Layer 9 of a small transformer language model trained on English Wikipedia (13 layers, counted from 0, width 128).
A neuron adds its activation times its output weights to the MLP's output. To switch it off is to set its activation to zero at one token and run the rest of the model.

Output weights of the MLP neurons that the questions are about. A number n stands for n times 0.00081.
n84: -131 140 190 -273 -93 -154 0 24 142 -17 129 104 173 29 -419 -49 59 131 111 -57 -14 -147 -44 -151 30 -68 -27 142 -50 -52 110 -71 -4 125 134 -192 174 4 -84 53 131 -21 12 -168 -145 -184 324 -4 17 -63 -204 61 -207 -31 109 192 86 182 -156 0 -83 -15 373 -106 -48 -92 -247 24 37 110 35 198 -45 30 -213 91 207 -180 35 -286 124 -145 -51 -20 50 208 177 -142 -8 -49 -231 -146 35 -247 74 -162 97 290 70 94 161 42 0 8 -165 -87 80 95 -116 78 265 -123 88 -107 62 206 176 150 -60 147 30 102 -62 91 71 -26 -133 142
n87: -341 -4 80 38 -221 -136 59 -236 335 -115 0 -103 138 -121 141 -65 -62 -221 90 -125 87 129 -16 44 82 -155 32 -149 -25 -208 80 80 113 168 -66 -103 101 108 -311 105 100 13 -91 -85 -11 -37 46 -87 -301 137 -127 13 -88 -116 -27 -30 -61 -431 87 98 -59 -110 -61 -101 -30 -79 184 -58 238 78 -90 -42 -127 -106 45 273 20 -22 -129 197 188 -156 0 -4 -182 147 -50 -127 -160 -146 19 -14 -104 126 26 -228 -36 35 -160 26 -212 -118 -93 -192 -88 -343 -26 33 -26 -53 191 221 78 101 33 -208 101 -268 -139 -207 -170 108 69 -87 -20 -86 -50 -12
n105: -62 165 -132 164 -123 35 9 -65 -27 -49 0 4 -145 -344 258 137 190 -61 280 338 40 -5 52 18 77 151 216 47 14 -188 87 -92 89 300 -173 -168 96 -43 -81 -24 -372 -193 13 -258 -29 149 -55 -69 55 -217 -229 396 268 -110 177 -23 -198 0 102 60 51 82 -97 -14 99 14 14 30 -116 317 17 -376 89 -207 75 -98 -66 -189 189 143 172 -42 105 -83 -23 -43 299 148 -96 117 170 -55 -8 -191 -99 -73 -26 52 112 151 -302 -137 53 100 -124 8 -176 49 81 89 177 -252 109 -10 80 -101 -115 -99 206 9 134 -181 -50 141 -38 -65 89 -68
n129: -445 240 -260 -79 -24 153 -102 48 0 -144 16 217 -100 97 50 203 -44 108 -159 -68 -23 188 32 -186 112 181 199 8 -229 -377 118 33 -43 116 163 -56 4 68 -283 -56 -22 13 178 -15 114 12 -232 36 171 -162 141 -146 38 -43 193 -106 -45 163 211 -16 -172 34 24 -349 221 46 184 -27 -111 -70 47 -131 225 -182 134 -139 20 52 -362 -49 -83 -136 -101 -61 37 -103 -11 95 -92 -93 -103 -224 143 -31 -91 121 76 -87 16 -4 135 -31 15 184 -122 -133 49 201 15 -159 103 195 22 46 -183 123 77 111 156 93 64 105 -115 161 -35 -183 0 -4
n160: -74 -270 -174 -103 213 98 -84 -122 -113 50 85 62 220 99 -4 -21 -89 40 128 27 148 30 45 70 30 171 -51 -24 304 92 68 268 317 53 363 60 141 41 13 15 303 -133 -60 -90 108 -207 -43 16 242 -262 36 -35 -25 32 -114 77 29 140 -103 -108 -202 -115 78 -64 79 -131 -152 -63 25 -239 369 -20 -46 99 -119 -25 188 137 -30 -146 -240 87 -30 -25 -59 157 23 69 49 -213 -143 55 35 -109 -114 127 -179 -243 -263 76 62 23 -57 24 240 -170 107 -4 144 29 182 -82 -176 -210 33 -270 -37 -59 98 12 95 -87 109 20 -215 -49 263 -240
n178: -44 -109 -108 266 -88 -115 -71 -54 -111 -114 -141 98 28 -101 -32 4 -21 360 -51 -58 174 60 31 54 111 44 82 19 179 302 240 -59 -30 65 -101 -159 -152 69 44 -57 -472 69 -333 -53 112 186 254 110 -32 40 134 -217 92 48 163 -57 -93 -28 47 -34 134 141 174 -20 253 -16 -16 26 39 -37 -48 0 219 -101 -85 125 108 -33 -341 79 38 22 28 -112 8 -189 47 -30 -100 284 204 -176 29 -37 182 119 -164 -133 110 36 -211 -51 89 -237 11 -142 -18 55 -114 -62 -38 148 -21 39 0 0 -201 -51 141 147 -81 -126 -22 49 -90 -32 17 -198
n180: -130 -4 -144 -133 191 -142 8 -206 291 4 -105 19 0 82 25 -37 -110 -48 -33 -11 -5 -189 97 12 38 174 -150 186 96 100 72 86 75 76 -27 -76 93 -137 -134 -189 205 -111 -4 224 206 -29 -21 144 152 234 -27 138 -189 -215 -19 222 -224 59 -72 75 -181 69 -33 347 -149 -335 -151 -165 79 -171 -157 -190 66 -9 127 -78 247 -35 220 -207 -71 -98 93 -20 -109 -116 -365 105 36 -162 -111 22 186 85 109 -256 -40 9 -112 109 -66 -19 11 129 123 228 -11 79 -22 -115 40 -182 57 14 205 -113 41 -87 -157 -61 116 -137 62 -131 -138 170 -179 125
n181: 34 -166 -299 -247 -117 30 -125 -162 47 177 -19 -190 78 -23 -27 -46 -79 -28 -42 -64 -103 86 -83 27 -77 -99 98 -144 -47 28 63 120 77 11 186 -116 103 172 105 -14 -122 -52 100 3 0 -55 28 -45 -86 -141 219 85 -39 -142 -87 131 4 -224 -117 -162 -88 -132 -156 99 -4 43 149 -62 186 123 -22 -40 19 52 72 -88 -246 -98 -321 -162 -115 -274 -71 -80 43 15 54 -94 -94 197 -50 142 -69 111 163 -306 289 -20 -162 -102 46 14 0 19 -107 -220 92 224 -119 73 -63 48 -110 -34 88 -51 84 174 -170 133 -68 33 187 -78 166 -39 363 -330
n195: -109 -235 -35 332 -182 -114 49 72 156 35 -8 24 311 140 135 47 -123 -73 51 -88 -48 44 -181 21 -43 -146 10 -206 349 -9 -40 188 -115 80 28 -8 -53 13 70 51 -123 -431 -21 167 91 -105 -151 -209 347 -9 106 212 105 8 -4 147 -221 9 -20 -12 -21 -64 -196 40 91 236 117 -446 380 -41 -66 -105 95 -31 136 -232 131 -137 -83 -242 -106 168 13 -106 -39 0 108 -152 -25 31 -76 76 53 153 -100 14 122 -91 -78 -63 185 -4 -43 -42 -248 -94 -103 319 -4 197 17 -66 64 -68 -197 65 111 -182 49 -60 -121 90 -113 -74 54 75 -24 226
n199: 169 -40 -57 -135 76 -199 132 -220 -131 312 181 64 -211 124 -175 107 73 64 86 72 -255 -206 -59 34 -20 -35 -10 157 -149 27 332 -154 317 46 -181 -100 71 -151 109 178 -128 -169 -150 187 32 9 -218 -29 -70 96 -19 -145 26 86 94 129 132 265 -178 170 -95 52 17 -18 78 -109 -117 66 -26 101 99 199 -35 107 -299 56 34 -46 -366 -82 139 -57 -62 -47 -166 230 88 72 -34 -252 209 42 175 202 223 -28 55 -9 -30 138 56 28 74 -291 -12 -16 159 -69 -129 202 247 62 5 -82 -137 -142 -307 -304 178 94 170 57 -24 12 -29 -106 239 -13
n211: 21 153 56 163 -37 121 8 -166 -30 204 -277 99 294 13 -202 4 -8 -197 97 -12 -80 155 54 -4 -15 -43 -108 -73 47 -103 104 -244 69 178 333 -156 -74 -45 99 -105 -202 39 262 -153 -121 43 -52 161 -130 86 41 -40 428 173 -100 -57 59 -74 -27 114 -125 -117 -21 -78 135 -116 -71 68 64 122 -113 171 131 123 8 110 42 171 138 55 -100 -73 212 -435 -9 -41 -71 -75 187 -282 91 -4 24 95 -27 5 -207 -103 297 -217 -4 320 -12 25 107 24 90 170 -219 17 16 -213 -256 -5 169 -120 75 68 -157 29 62 -8 -226 -187 110 50 -202 81
n228: -52 -157 -84 -196 93 -101 -63 56 -29 0 228 -80 -63 -37 -96 -241 106 161 -185 156 284 -54 121 57 -184 -262 64 -138 -67 -4 -8 -180 -223 -132 -160 -48 -261 -205 29 83 -139 119 -16 22 99 25 -64 -80 -55 -4 225 4 0 121 -51 -251 -114 -17 208 -24 -161 243 24 46 140 -21 138 -23 161 -57 -145 174 -202 -162 110 94 -97 -17 -264 132 13 16 -76 37 367 -215 -57 100 125 113 -57 11 -19 -100 -13 -202 -28 -188 -82 -30 16 77 -4 157 -119 -478 -152 128 30 -12 -60 163 -31 226 278 -151 -20 -66 -25 -110 -9 31 -31 12 -95 -248 -155 104
n253: -222 5 36 -73 151 -159 63 56 53 194 -179 94 -134 69 -111 -35 -16 -334 -92 191 -289 80 73 -139 104 -162 107 -29 -312 -325 -157 157 -29 -150 312 106 -324 -81 -71 -40 -181 -159 -8 -48 97 -22 194 -90 170 102 108 18 157 -125 124 50 74 206 -105 -256 67 105 -274 36 -107 -62 175 54 -22 -5 280 -251 -57 227 -213 57 9 228 5 -9 70 129 -332 69 -182 -144 29 -150 -99 -167 167 -131 -219 53 236 -182 64 -9 -62 16 48 -90 68 -13 225 -88 8 22 60 -57 175 0 -265 157 35 264 -234 49 176 156 46 12 -267 97 -21 -112 -170 -31

Each question names a token from some text and the token that comes next. It shows the activations a of the neurons there, in the order above. A number n stands for n times 0.077.

Then comes g, the gradient of the next token's log-probability with respect to the MLP's output, scaled to length 1. A neuron's effect is roughly proportional to its activation times (output weights . g). A number n stands for n times 0.00082.

" a", then " \""
a: 228 -5 -5 0 9 -4 0 -8 -11 -3 -48 -165 -1
g: 116 116 -90 -76 25 141 -115 -65 55 -58 153 -47 -9 -24 13 101 -103 144 -32 -187 4 -51 74 -95 -121 61 175 -160 -43 28 11 -64 69 -12 67 38 -155 270 93 -77 39 -96 -42 -53 55 100 -86 155 -112 -212 -82 -198 -46 215 -24 -114 106 -22 129 0 -39 -77 -164 99 -158 189 -28 -65 21 12 -22 20 7 29 110 -320 -110 -307 59 140 -29 -210 97 36 61 97 47 -62 -6 -55 14 -143 -2 23 130 -28 -101 -136 92 -100 190 121 6 5 137 -39 -86 -58 27 -135 -171 -64 -221 176 -40 10 11 78 118 -119 9 140 34 54 73 5 14 156
Which neuron, switched off, raises the next token's probability most? n84

"i", then "el"
a: 5 -12 -12 -15 -318 -9 1 8 -66 -1 21 -6 2
g: 57 52 8 89 -110 -127 46 -42 -62 116 -22 0 -59 97 -114 97 146 99 -47 139 -169 130 -53 127 -18 -86 -23 -98 -76 52 -167 -115 -102 31 -39 216 -277 164 179 -20 78 152 -160 -69 -24 -28 46 34 -94 20 13 -60 -336 38 -235 -186 13 -120 -7 -24 -12 -42 149 252 -30 35 -111 159 -6 -48 -63 193 -42 55 -9 -13 -2 -217 -102 87 138 79 -75 60 -65 144 31 -91 252 120 8 46 -28 119 113 111 10 -99 -82 -161 47 -18 98 111 -137 -166 -68 75 -84 -104 77 143 3 -17 -7 31 144 -55 51 -86 -182 110 -87 -105 17 34 94 -67
Switching off which neuron hurts the next token most? n160

"N", then "ad"
a: 3 5 0 2 33 0 -9 -9 6 4 2 17 68
g: -30 -107 29 -91 16 -123 47 -79 -12 -118 -46 126 50 -45 127 8 308 232 38 -244 29 -25 -108 166 -67 115 -5 -21 47 -98 86 93 -92 -14 111 72 263 -17 -125 -127 -56 78 -89 -224 46 -173 122 -151 -58 131 -38 52 -38 67 -145 62 -130 -255 14 -63 3 9 50 59 -83 -11 29 66 53 -35 -98 -76 176 90 -24 -154 -139 -84 77 -147 17 33 0 166 143 -24 -112 182 28 -80 67 34 82 37 -206 212 -62 170 -82 240 -17 -193 -72 56 27 -7 3 40 -52 6 70 -123 -34 -127 20 66 204 147 98 136 -27 143 89 -66 -55 -79 63 -24
Which neuron, switched off, raises the next token's probability most? n253

"e", then "o"
a: 24 -2 -196 32 0 -5 3 -2 4 0 0 10 -12
g: 88 6 -19 99 154 76 209 166 -33 154 88 105 54 -141 27 30 -246 52 -121 -148 133 -144 0 -15 77 -20 199 115 70 -114 121 70 -291 98 -181 65 -3 39 -117 22 -95 32 64 191 117 -55 17 -60 47 -51 -26 -76 6 63 -80 91 53 67 -73 -62 -42 224 -73 -194 185 23 206 -59 118 -135 -4 -77 -162 151 -9 65 113 129 92 -4 -16 15 -15 23 -75 13 -3 -44 -50 73 -125 80 263 -42 0 -149 109 145 198 70 119 47 83 -135 -122 -25 -110 93 -86 -124 -173 41 51 34 -89 190 0 -16 -14 -58 1 100 -139 -13 221 123 0 99
Switching off which neuron hurts the next token most? n105

" s", then "ing"
a: 1 -39 3 9 11 8 -2 -85 -14 -4 4 0 29
g: -56 -11 33 100 -83 81 -53 80 141 -64 -60 94 0 -21 -133 98 18 6 99 -28 -40 -196 181 -61 -137 167 60 -64 185 -26 -18 36 -82 17 143 -41 -218 -27 -86 -103 98 162 0 193 177 86 -88 66 17 70 73 99 28 -201 -93 135 -65 -31 5 49 -53 17 25 58 -99 166 71 224 7 -324 204 -27 -41 -175 -84 -90 103 -97 79 100 21 101 33 122 143 -18 -112 -194 253 -99 62 -21 53 -61 -181 127 -130 6 -75 115 52 -54 13 -141 97 157 19 69 198 83 52 -25 20 42 -9 18 -300 18 -1 -66 124 -76 145 111 137 84 2 -52
Which two neurons, each switched off alone, lower its probability most, in order? n181, n87

"y", then " g"
a: 5 -22 -4 -4 15 -83 110 4 5 12 0 145 1
g: -124 10 -46 -133 -107 -66 57 94 47 -16 -64 126 -120 -28 116 1 175 14 -45 -16 193 -145 42 -152 -124 94 30 -113 -136 0 -27 42 -93 -90 21 -86 213 -101 -71 6 31 93 40 27 128 24 -53 -94 147 36 104 -325 52 40 150 -109 20 -153 215 62 87 -60 -9 -80 -56 102 158 -44 -28 -16 16 88 -79 98 -156 -53 -193 99 32 -128 -1 151 -19 -19 14 54 -58 134 208 -225 -36 -137 241 -11 57 36 -17 161 -13 -62 -17 180 148 -193 -67 -122 -68 103 -17 -56 -144 104 -217 123 -209 -61 166 -132 -16 126 -22 -44 -89 67 27 -37 -199 46
Switching off which neuron hurts the next token most? n228

"w", then "ou"
a: 2 -6 8 6 19 3 16 -17 -60 4 3 19 26
g: 168 109 -23 137 -60 -4 -214 -61 207 48 157 16 -80 200 -39 63 174 -195 -16 -94 14 -132 183 -126 89 32 -67 -59 -45 -53 121 89 -28 -129 -74 103 -17 2 14 -116 -123 -10 164 -119 -135 -92 131 -157 -80 171 -115 -134 -90 -111 213 -17 171 30 70 -19 32 178 -17 157 91 -49 -48 -132 -211 -36 37 -92 198 -151 239 128 -117 -65 72 -221 109 -102 90 15 -22 -9 -123 3 -118 22 109 35 -114 -26 -35 77 -175 -119 -12 78 111 43 49 -23 0 -25 -75 -142 74 -88 -104 95 -17 141 -4 -76 3 85 -47 84 -71 -35 -213 -28 162 59 -161 -7
Which neuron, switched off, raises the next token's probability most? n160

"an", then "s"
a: -176 -1 -1 -4 15 -4 -40 3 2 2 -116 -3 33
g: 93 -109 -36 82 69 3 10 6 124 90 215 -52 -236 -15 32 -8 -54 6 94 168 -127 45 16 33 164 20 -115 -88 54 99 -77 -76 -161 7 -132 -17 -96 114 -7 48 32 241 -45 60 249 -74 106 -69 -75 141 154 10 33 -110 220 -120 165 35 120 -68 21 81 -134 97 6 63 -115 -15 131 -183 50 9 170 -4 132 -51 72 10 -57 -12 -89 118 67 -170 106 99 -76 153 -131 53 -62 -110 -21 -42 -60 -25 50 81 -39 15 -109 -31 20 -232 34 -235 -187 -12 145 134 179 6 54 267 -49 -116 -113 47 -3 79 151 87 -144 25 29 -194 175 -142
Which two neurons, each switched off alone, lower its probability most, in order? n84, n211

"ent", then " b"
a: -13 5 -6 -106 15 234 0 -59 -1 0 -1 15 0
g: 142 -130 -21 -90 -30 108 97 101 -63 35 24 107 24 -107 -65 -42 -7 -179 122 -134 85 173 -262 144 176 -179 43 90 -232 -23 170 12 -40 -77 -35 224 -21 89 -157 12 -19 14 108 -129 129 -79 68 -57 100 -99 124 176 -68 156 202 -24 -57 -136 -30 -129 -113 -55 64 22 324 -95 199 53 -5 132 39 -24 -114 52 50 -121 -67 115 -38 -140 -64 63 -115 -101 82 -130 -138 -3 78 -18 -113 -210 -15 -3 32 74 -90 4 -40 -71 -53 78 93 86 -66 -97 174 16 -49 -101 60 55 -28 146 -20 76 -193 -28 -151 89 -226 1 52 145 6 -70 -18 -75
Switching off which neuron hurts the next token most? n178

"d", then "u"
a: -1 -8 1 29 0 4 -141 -3 62 8 0 3 1
g: 111 117 -78 -79 127 63 -203 -57 -6 -112 -127 -20 24 184 -13 -58 115 60 86 11 110 96 -11 -206 -65 67 6 29 -58 29 -33 -176 71 -22 273 -79 129 -149 -33 137 -9 19 -153 93 -329 40 131 -55 -204 22 13 -163 -104 -187 -49 195 21 72 -149 -93 -141 191 179 -13 111 141 -35 106 -10 110 40 68 175 65 -32 40 136 8 -26 -31 -9 7 45 120 -25 -87 -28 13 38 110 11 -100 -217 -163 -3 49 -85 -131 141 -9 -184 -76 -38 -80 -41 -29 -89 169 -19 116 212 -83 -72 158 59 12 -9 -81 -7 40 -57 -17 100 -37 -146 -249 20 -110
Which neuron, switched off, raises the next token's probability most? n195

"g", then "re"
a: 2 -18 0 -12 1 -3 3 -136 -41 -112 267 1 4
g: 191 123 -107 -108 43 66 121 -226 104 -211 -8 -150 28 87 20 228 249 -124 120 -84 -79 -7 -42 133 -24 158 1 8 114 103 78 51 -113 33 -41 117 72 109 -94 -121 16 -60 114 -150 -29 154 125 -68 -193 -2 51 47 1 24 -66 -86 108 63 76 -242 -42 -180 19 117 -123 -40 33 22 -144 -135 -151 -76 -73 -162 -17 -185 -163 -64 38 242 -223 68 -24 27 -98 -50 -183 60 52 -31 -26 -80 14 71 175 -62 -65 -67 21 -8 10 236 -114 216 -107 -65 101 35 -92 -81 86 -17 -204 -73 73 11 32 125 -72 -60 -59 46 -98 -76 80 -39 -23 -54
Switching off which neuron hurts the next token most? n211

" D", then "V"
a: 12 14 0 6 5 -1 -101 4 -2 6 -12 9 -6
g: 88 -93 -79 -257 -80 158 12 -141 -99 27 120 -156 63 58 53 154 155 -111 -129 -88 -55 121 -108 -24 57 -66 -214 -85 -98 19 -22 -21 164 6 -15 72 87 22 110 47 -33 114 -76 -99 -147 70 -63 -109 -46 -109 122 125 -53 49 235 -180 -84 -182 -301 87 149 -149 57 -83 7 181 144 158 -58 -93 194 136 134 -37 -21 24 45 76 33 -84 -35 -116 25 119 98 73 -31 -15 85 -6 79 34 -206 -127 6 25 152 42 59 -58 -39 91 -60 -16 -248 41 43 -81 -77 237 -57 19 -84 -218 -154 88 31 26 58 -40 -88 122 44 175 22 31 105 4
Switching off which neuron hurts the next token most? n180

"un", then "t"
a: -2 -65 -78 -150 14 2 1 0 2 0 13 -3 0
g: 158 -14 -156 12 -45 217 -171 -63 127 43 -15 -40 198 -96 130 44 -84 -27 -62 60 93 31 7 26 158 102 165 -45 -177 128 246 -14 -167 -1 -74 -158 -204 14 -113 -73 50 -29 -110 15 -67 69 84 -11 -33 -51 119 -23 13 -33 -5 -23 0 58 -165 -5 177 -66 47 -71 1 -107 125 131 -12 121 -37 -267 -79 91 -95 -2 -32 -127 -108 -142 133 -203 33 316 54 -37 134 149 100 57 13 -132 -25 1 25 -38 -61 39 132 -113 59 -57 -69 -140 159 -56 43 -9 89 188 79 -93 18 -13 22 -177 -124 -223 32 -157 68 -63 20 -181 -98 -158 119 -123
Switching off which neuron hurts the next token most? n129

" s", then "p"
a: -4 0 -4 -14 10 1 9 -83 0 0 3 2 0
g: 39 77 -33 25 -50 -90 -36 -2 147 55 -85 -51 64 96 -33 -163 -58 -279 130 -155 -45 223 185 18 75 -48 -5 -44 -139 -66 7 -5 -113 84 -91 199 -22 -99 -152 114 -7 -43 -45 -192 64 178 -67 -249 -62 16 73 -58 -60 64 -153 -84 -42 -48 50 -39 6 44 88 176 128 137 -31 -109 -30 127 97 -31 -116 151 20 -7 -201 274 -35 -166 36 157 179 -146 -72 27 24 -25 7 42 -2 -97 -124 -117 -120 34 27 104 -50 150 -19 -92 -65 -166 -114 331 14 55 -118 188 -101 -75 261 31 -65 34 52 93 -2 8 79 -12 -33 7 -116 35 44 118
Switching off which neuron hurts the next token most? n181